Layer 15 of a small transformer language model trained on English Wikipedia (19 layers, counted from 0, width 64).
A neuron adds its activation times its output weights to the MLP's output. To switch it off is to set its activation to zero at one token and run the rest of the model.

Output weights of the MLP neurons that the questions are about. A number n stands for n times 0.0023.
n15: 0 0 12 9 4 28 21 -20 14 -24 4 1 22 50 -18 -10 5 0 10 1 -10 1 -10 -15 -31 1 19 -46 -14 -1 15 26 1 44 -1 2 6 39 -15 -24 19 -28 -23 -17 -10 -36 30 7 24 29 -10 11 16 28 -16 -58 -12 40 -32 -7 24 -13 -14 -36
n49: 35 32 -20 13 7 -7 -11 -10 20 25 -51 -20 -12 31 -11 4 37 16 -5 -26 -16 8 -35 14 2 -17 -9 -29 12 32 -2 -23 4 -52 -8 24 26 6 -18 69 -25 -2 4 5 -39 7 -12 -15 26 -3 51 19 -19 -4 -60 -6 -24 -42 0 46 -24 12 -25 -15
n62: -6 -14 -5 -13 1 -19 6 -32 -20 19 -5 1 -5 3 25 7 -7 33 17 -4 3 -31 40 5 34 19 9 -12 -31 14 -34 14 -5 35 -17 -5 -8 -4 9 -7 -21 1 -8 -26 -20 50 -21 16 26 25 -2 16 -7 32 14 -31 10 13 -21 -30 -18 7 18 15
n77: -49 -28 -16 -4 -35 -16 3 16 18 -1 12 -42 -10 5 7 -21 5 28 16 -6 27 -63 14 -5 -4 -46 -26 23 8 -18 -13 2 -40 -6 -27 -24 -2 -51 -30 28 1 3 6 20 -3 -14 6 -1 -2 17 -4 -1 10 50 -12 -5 31 -27 -58 -38 -15 -9 15 32
n108: 32 -20 -21 -7 -7 -11 45 16 7 -52 23 -6 -1 -20 11 -15 -10 6 -8 51 -13 -37 9 2 8 -76 -41 1 62 -17 -16 -19 -1 -12 -3 24 -16 5 -11 29 22 -2 60 -19 20 -28 26 27 -45 7 15 10 11 -20 -8 -4 -10 6 8 -21 -22 0 -14 -20
n109: 3 11 -19 26 8 -4 -48 -7 -9 -3 -13 -4 45 6 -13 35 31 43 4 20 -10 3 40 9 -16 16 25 18 -11 -6 1 16 -21 -28 17 9 44 14 -26 -26 -14 19 -15 -22 5 -6 2 12 -23 9 -11 -10 -3 19 37 -20 -30 14 -10 -20 -44 -55 0 27
n118: 34 53 24 -13 14 -24 42 28 -9 3 -13 16 -2 13 -16 36 15 16 -31 9 21 -3 -31 -5 22 -21 32 15 12 0 2 20 25 -22 -1 -10 37 -29 -8 -35 2 32 -24 -31 22 -2 14 4 28 20 24 7 0 -70 -17 20 23 0 8 4 28 -19 20 12
n127: 6 -9 4 41 -44 -14 32 -27 -43 -3 -7 -65 20 2 9 -17 15 -18 -6 7 -28 -30 19 -23 4 -8 -21 37 10 -17 -10 -6 -41 -4 31 2 35 1 -2 29 -8 -17 31 2 -22 8 -3 -24 -30 -3 -49 30 33 35 25 14 6 5 3 -27 -3 62 22 -25
n152: -25 7 56 32 -27 3 1 19 8 20 1 -1 20 14 -30 -36 -14 -1 8 4 -3 4 5 16 -11 -11 12 17 19 4 4 70 -33 -36 12 11 1 -13 11 7 12 -26 -5 -4 6 5 -23 24 -7 18 -16 7 -32 30 11 -38 8 -32 -6 5 1 -11 -16 9
n166: 29 -7 14 26 3 1 -9 -19 0 10 6 22 20 27 3 -1 -26 0 24 -41 11 0 74 -9 62 7 14 -29 -7 12 19 42 -15 -26 4 -8 -3 29 -3 43 -14 40 25 -5 -23 13 -22 -14 -30 -36 10 -18 8 2 -25 -8 -35 -25 -11 -10 21 19 82 -7
n169: 32 7 13 4 8 -51 -7 25 -26 29 29 0 -27 -1 27 18 -3 -5 -17 20 -30 -7 21 -15 37 -54 6 -38 6 -49 23 -44 -7 -6 54 -4 -2 -15 -28 4 -7 0 6 16 -32 9 -21 11 -16 -7 21 -28 14 -6 8 -6 -24 14 18 34 -39 -2 0 15
n178: -4 29 33 9 -15 5 -15 -4 -3 3 25 -39 -9 -23 -24 29 -7 -37 26 -15 36 10 1 24 19 -21 -21 33 -4 -39 4 1 36 -14 16 -9 -80 38 10 20 -19 0 -14 20 -8 -60 -11 14 -1 10 4 18 6 -6 23 32 -26 11 -12 -37 7 -24 11 5
n211: -38 -20 12 -20 6 9 -66 -18 -1 -25 30 7 -5 -42 -2 11 2 0 -1 -11 15 68 -29 8 6 11 -23 39 -18 10 -29 -4 16 -20 17 -14 -26 5 -15 8 20 -27 8 0 -1 -32 28 -60 5 6 8 0 4 2 6 25 -11 35 -38 -28 48 -41 -2 11
n217: -37 23 -22 -26 17 92 -39 -20 -27 -16 -2 32 14 -58 -2 -2 8 3 0 9 16 -9 -33 -40 -2 20 15 -31 10 -26 16 1 -30 -52 -27 -31 -28 35 -38 -13 -12 7 -30 19 -42 15 -23 -31 9 -12 -35 27 32 -27 -13 -22 -13 14 -1 12 17 12 -22 5
n245: -1 -5 3 19 5 -10 24 -40 10 10 43 -16 9 7 10 0 -32 18 -2 24 -24 43 -17 18 44 30 -5 -34 26 8 27 29 -26 -26 -29 -8 4 -50 -25 -10 41 -25 11 11 -56 46 -19 46 -1 6 -5 -17 9 -25 -26 -27 -6 -16 -32 14 16 -12 -47 0
n254: -33 -5 21 -5 28 16 15 -11 -22 -40 3 44 -3 39 -28 -18 2 32 8 -12 18 -36 -12 -30 4 -11 -5 42 0 -21 -28 37 -1 -17 -16 -31 5 -12 14 -12 25 -9 11 -6 13 39 25 4 26 38 34 11 23 -31 15 -50 28 -1 22 -34 0 -5 6 -11

Each question names a token from some text and the token that comes next. It shows the activations a of the neurons there, in the order above. A number n stands for n times 0.25.

Then comes g, the gradient of the next token's log-probability with respect to the MLP's output, scaled to length 1. A neuron's effect is roughly proportional to its activation times (output weights . g). A number n stands for n times 0.005.

" to", then "d"
a: 0 0 0 0 0 0 26 0 0 0 0 0 0 0 0 4
g: 19 27 -46 -24 -40 12 39 34 14 10 -14 16 -33 4 66 -57 -20 26 -3 -48 -8 39 2 -16 11 35 13 6 -30 -29 30 50 15 4 -34 -28 9 2 21 -27 -11 32 -4 -15 -1 18 -12 -1 9 -8 24 14 2 -38 -11 4 32 7 13 -12 5 -14 -32 -2
Which neuron, switched off, lowers the next token's probability most? n118

"c", then "us"
a: 0 0 0 0 0 0 0 28 0 8 0 0 0 0 0 2
g: -33 -61 -50 -2 25 10 7 -19 9 -39 -6 34 -12 3 -37 -23 22 -23 -8 12 -52 4 -31 -34 4 8 34 33 23 -12 15 -4 22 -11 -18 78 16 -3 -20 2 -5 2 3 18 -14 5 -14 7 -20 -5 7 -24 40 -46 -13 -24 -12 20 -4 -13 -28 -36 13 -21
Which neuron, switched off, raises the next token's probability most? n127

"en", then " d"
a: 0 0 0 0 0 0 0 19 18 5 1 6 0 0 0 4
g: 13 -35 37 8 -4 12 -22 -33 12 56 26 -8 2 47 -19 56 -15 -17 16 37 -17 -47 5 -4 17 -8 -7 36 -19 27 -22 -68 -30 -17 6 -11 -15 21 -8 -2 32 -33 -7 -13 15 -4 17 -26 10 18 14 -28 -17 -32 15 21 -4 2 17 3 42 8 28 -32
Which neuron, switched off, raises the next token's probability most? n152

"ic", then "ation"
a: 0 5 0 0 0 0 0 5 9 0 0 0 0 1 0 0
g: -14 -13 -50 -3 10 5 3 55 -14 -51 -8 -7 6 18 36 -14 -14 -11 -20 -32 -15 40 -55 10 -1 -13 10 -33 12 -10 12 40 39 17 59 4 8 -24 -24 36 -10 20 12 33 11 -16 5 -6 2 49 -24 21 19 -14 -5 -41 3 16 -16 -40 -11 33 10 -4
Which neuron, switched off, lowers the next token's probability most? n127

" or", then "g"
a: 0 0 0 0 12 21 13 0 1 0 26 0 0 0 0 9
g: 5 13 -27 -1 -21 4 35 -29 -1 12 5 2 -1 30 -27 -2 -16 -20 16 10 7 -57 26 46 6 23 -2 -53 15 -61 -6 3 -19 13 -59 -52 8 30 -12 -28 -10 -46 9 21 -10 11 13 -12 -44 4 15 -18 34 34 6 -17 -16 16 17 11 -12 33 -31 -10
Which neuron, switched off, lowers the next token's probability most? n169

"h", then " E"
a: 0 0 18 8 0 0 0 0 0 0 2 3 0 0 0 0
g: -32 -35 33 24 15 3 -13 -45 52 35 -10 12 12 18 -5 53 -14 13 -4 19 -7 -12 16 -15 16 -42 25 20 4 16 -24 -58 -21 5 6 4 -3 36 3 -42 47 -42 -19 21 10 -2 -32 11 -5 13 33 -17 -22 4 22 4 4 31 36 -4 49 -11 20 12
Which neuron, switched off, raises the next token's probability most? n77

"ar", then "in"
a: 0 0 6 0 0 0 0 0 0 0 0 0 19 0 0 0
g: 42 31 9 -34 8 2 -10 -1 -39 -21 36 17 -13 17 21 -24 14 -15 22 -23 -27 42 -25 -2 0 31 -11 22 5 -7 -16 28 31 -15 -8 24 30 4 -5 -11 -5 10 5 15 -30 24 51 -30 -19 -59 32 13 -45 -11 34 2 30 6 -26 39 47 -6 22 34
Which neuron, switched off, lowers the next token's probability most? n211

" ch", then "am"
a: 0 0 0 0 14 0 7 1 0 0 2 0 0 0 0 2
g: -1 -3 -19 -36 -19 -11 -18 -25 -3 48 2 7 -45 -4 2 -2 1 27 -54 26 10 20 14 21 40 -28 -6 -7 34 9 -13 6 11 27 -9 -38 -6 61 40 6 29 -29 40 3 12 -6 12 -20 -2 36 -6 18 36 -6 40 -58 44 30 9 5 4 9 -14 -2
Which two neurons, each switched off alone, lower its probability most, in order? n108, n254

"g", then "y"
a: 32 0 10 0 1 0 0 0 1 0 0 0 0 0 0 0
g: 50 -4 7 -5 -5 -1 -5 -7 62 -63 -42 -8 19 11 -1 16 21 -18 -5 -10 18 27 20 -33 -14 38 5 11 -13 -34 1 34 -35 -2 26 4 -18 -18 2 -18 16 -16 1 -20 -10 26 30 5 -4 -16 -14 -4 6 26 -13 -23 -56 5 -67 26 25 -50 -14 -11
Which neuron, switched off, lowers the next token's probability most? n15

"ell", then "s"
a: 2 0 19 0 0 0 0 0 8 0 33 0 0 0 0 0
g: -7 4 5 0 -22 11 15 15 8 -5 -9 -46 41 21 10 -22 -15 2 48 -21 -32 46 7 -5 57 -31 1 12 10 8 4 22 -40 -24 -68 -12 1 -13 28 5 1 61 -9 56 -7 -16 7 0 -35 41 4 26 -18 -6 16 14 1 -11 -3 8 -27 -37 -20 -16
Which neuron, switched off, raises the next token's probability most? n169

" A", then "&"
a: 0 0 0 0 16 3 1 0 0 0 0 0 0 0 4 5
g: 13 -41 -17 8 17 -17 -23 6 42 17 16 -9 -17 -11 45 -9 32 48 -24 17 -13 58 24 5 1 -14 -18 27 -44 -13 16 29 -23 17 1 28 11 -5 -12 -22 8 -32 -17 11 24 8 21 -9 -72 -19 -22 3 -6 11 -10 -18 -28 51 -6 -31 -40 13 20 30
Which neuron, switched off, raises the next token's probability most? n254

"e", then " it"
a: 0 0 0 0 0 0 0 3 1 10 0 0 0 0 0 0
g: -42 -18 9 6 1 -10 17 51 7 -5 -16 -22 2 -9 -1 -1 -35 -14 1 -26 24 22 -47 9 -12 39 12 -13 2 -2 -2 58 21 -30 50 -9 12 -6 32 -18 -12 -21 17 -35 34 73 2 29 1 9 -37 30 -6 -20 -52 -4 13 -18 12 23 -14 -36 -4 3
Which neuron, switched off, raises the next token's probability most? n166

"ish", then " w"
a: 0 2 45 0 0 0 0 0 6 0 0 0 0 0 0 0
g: 24 -7 19 -67 -49 -16 12 40 24 6 63 -5 -37 1 -42 15 42 -31 -17 59 -5 -14 -16 -4 2 27 22 40 -42 -4 13 18 -15 0 0 -10 -32 3 -9 39 -25 2 -29 3 0 8 21 -17 -5 -14 -4 -30 15 -4 -3 14 -36 -20 -14 13 -4 16 2 -31
Which neuron, switched off, raises the next token's probability most? n62

" O", then "ly"
a: 0 0 0 0 10 0 0 0 2 0 0 0 0 0 0 0
g: 31 41 3 -22 -25 -6 -11 -23 -21 9 6 -40 12 -33 26 50 -28 40 -11 12 -14 -10 23 -18 -4 -36 -6 3 28 7 -29 -13 33 10 -21 -1 -15 -37 9 -33 -3 -13 -17 -17 23 58 0 -14 -67 -27 -43 -4 -38 17 -8 47 1 -3 38 -6 -4 -1 15 -8
Which neuron, switched off, lowers the next token's probability most? n108

"gh", then " that"
a: 0 0 0 0 0 0 5 9 22 0 0 2 0 0 0 1
g: -2 32 -20 -2 -12 -4 -35 27 -5 47 8 27 8 -41 -14 -25 -5 -29 15 17 -12 -21 2 -28 -18 -6 -24 21 32 -17 -18 65 32 -1 -2 -1 -26 -24 -1 -20 11 11 28 -19 -25 39 46 22 -29 -16 4 11 15 -12 23 59 -51 1 13 39 -29 -27 -6 25
Which neuron, switched off, raises the next token's probability most? n127

" ", then "j"
a: 0 0 0 0 0 95 0 0 15 0 5 6 0 0 1 0
g: 35 -9 -40 -22 19 43 19 -51 14 0 -9 23 34 36 -39 -7 -23 47 -21 33 -27 -38 64 56 -8 -15 17 -12 42 -16 10 -38 2 37 -3 -6 -4 25 -19 -3 22 13 14 -27 8 33 -8 5 -13 11 25 -2 25 -16 11 19 -6 24 -6 16 -6 -10 -8 12
Which neuron, switched off, lowers the next token's probability most? n109

"ers", then " were"
a: 0 0 0 0 0 4 0 0 20 0 0 0 0 0 0 0
g: 0 33 23 6 -7 9 -15 20 14 22 29 -2 13 5 -51 -16 26 -40 -24 -2 -32 -26 -11 8 -22 -28 46 10 -8 -11 -17 -3 -7 5 53 8 -9 -16 -3 40 27 -9 88 45 20 4 -20 2 30 -17 -18 7 -10 -35 -45 -20 32 11 -27 2 -12 -23 3 -4
Which neuron, switched off, raises the next token's probability most? n109

"ol", then "en"
a: 0 0 8 0 4 0 0 0 0 8 0 0 0 0 0 0
g: 23 -1 25 4 18 -19 -31 46 2 11 -7 61 22 -12 11 -10 6 -6 -1 17 -3 21 4 5 -17 47 -3 8 -15 3 -51 43 -16 -35 18 1 -14 -1 -9 19 -20 16 3 -14 0 -9 80 -17 -4 5 -54 -48 -31 29 -22 -43 6 5 27 9 -23 27 6 21
Which neuron, switched off, lowers the next token's probability most? n166

"es", then "ul"
a: 0 0 0 0 0 0 0 1 0 14 5 0 0 0 0 2
g: -11 23 12 17 43 -12 19 -21 -3 14 -35 32 77 -6 -2 11 -22 29 9 25 9 -6 -20 3 -19 35 -21 -26 54 47 5 2 -34 36 -13 18 18 0 -4 -6 -47 47 18 2 6 -33 -16 6 -7 -37 -9 -5 -48 -2 8 -27 11 -13 42 -1 31 3 -5 -6
Which neuron, switched off, lowers the next token's probability most? n166

"p", then "ic"
a: 0 0 4 0 12 0 0 0 0 1 0 0 0 0 0 0
g: 25 -9 37 22 -20 31 36 28 -14 10 21 -26 3 -12 11 37 -41 -4 14 -1 -29 44 5 30 9 2 -8 4 20 28 22 -40 -26 -5 26 15 5 -9 -13 17 -5 -7 43 -16 -6 7 28 -36 -49 2 43 15 20 -29 47 10 8 14 2 28 -67 -10 36 -29
Which neuron, switched off, lowers the next token's probability most? n108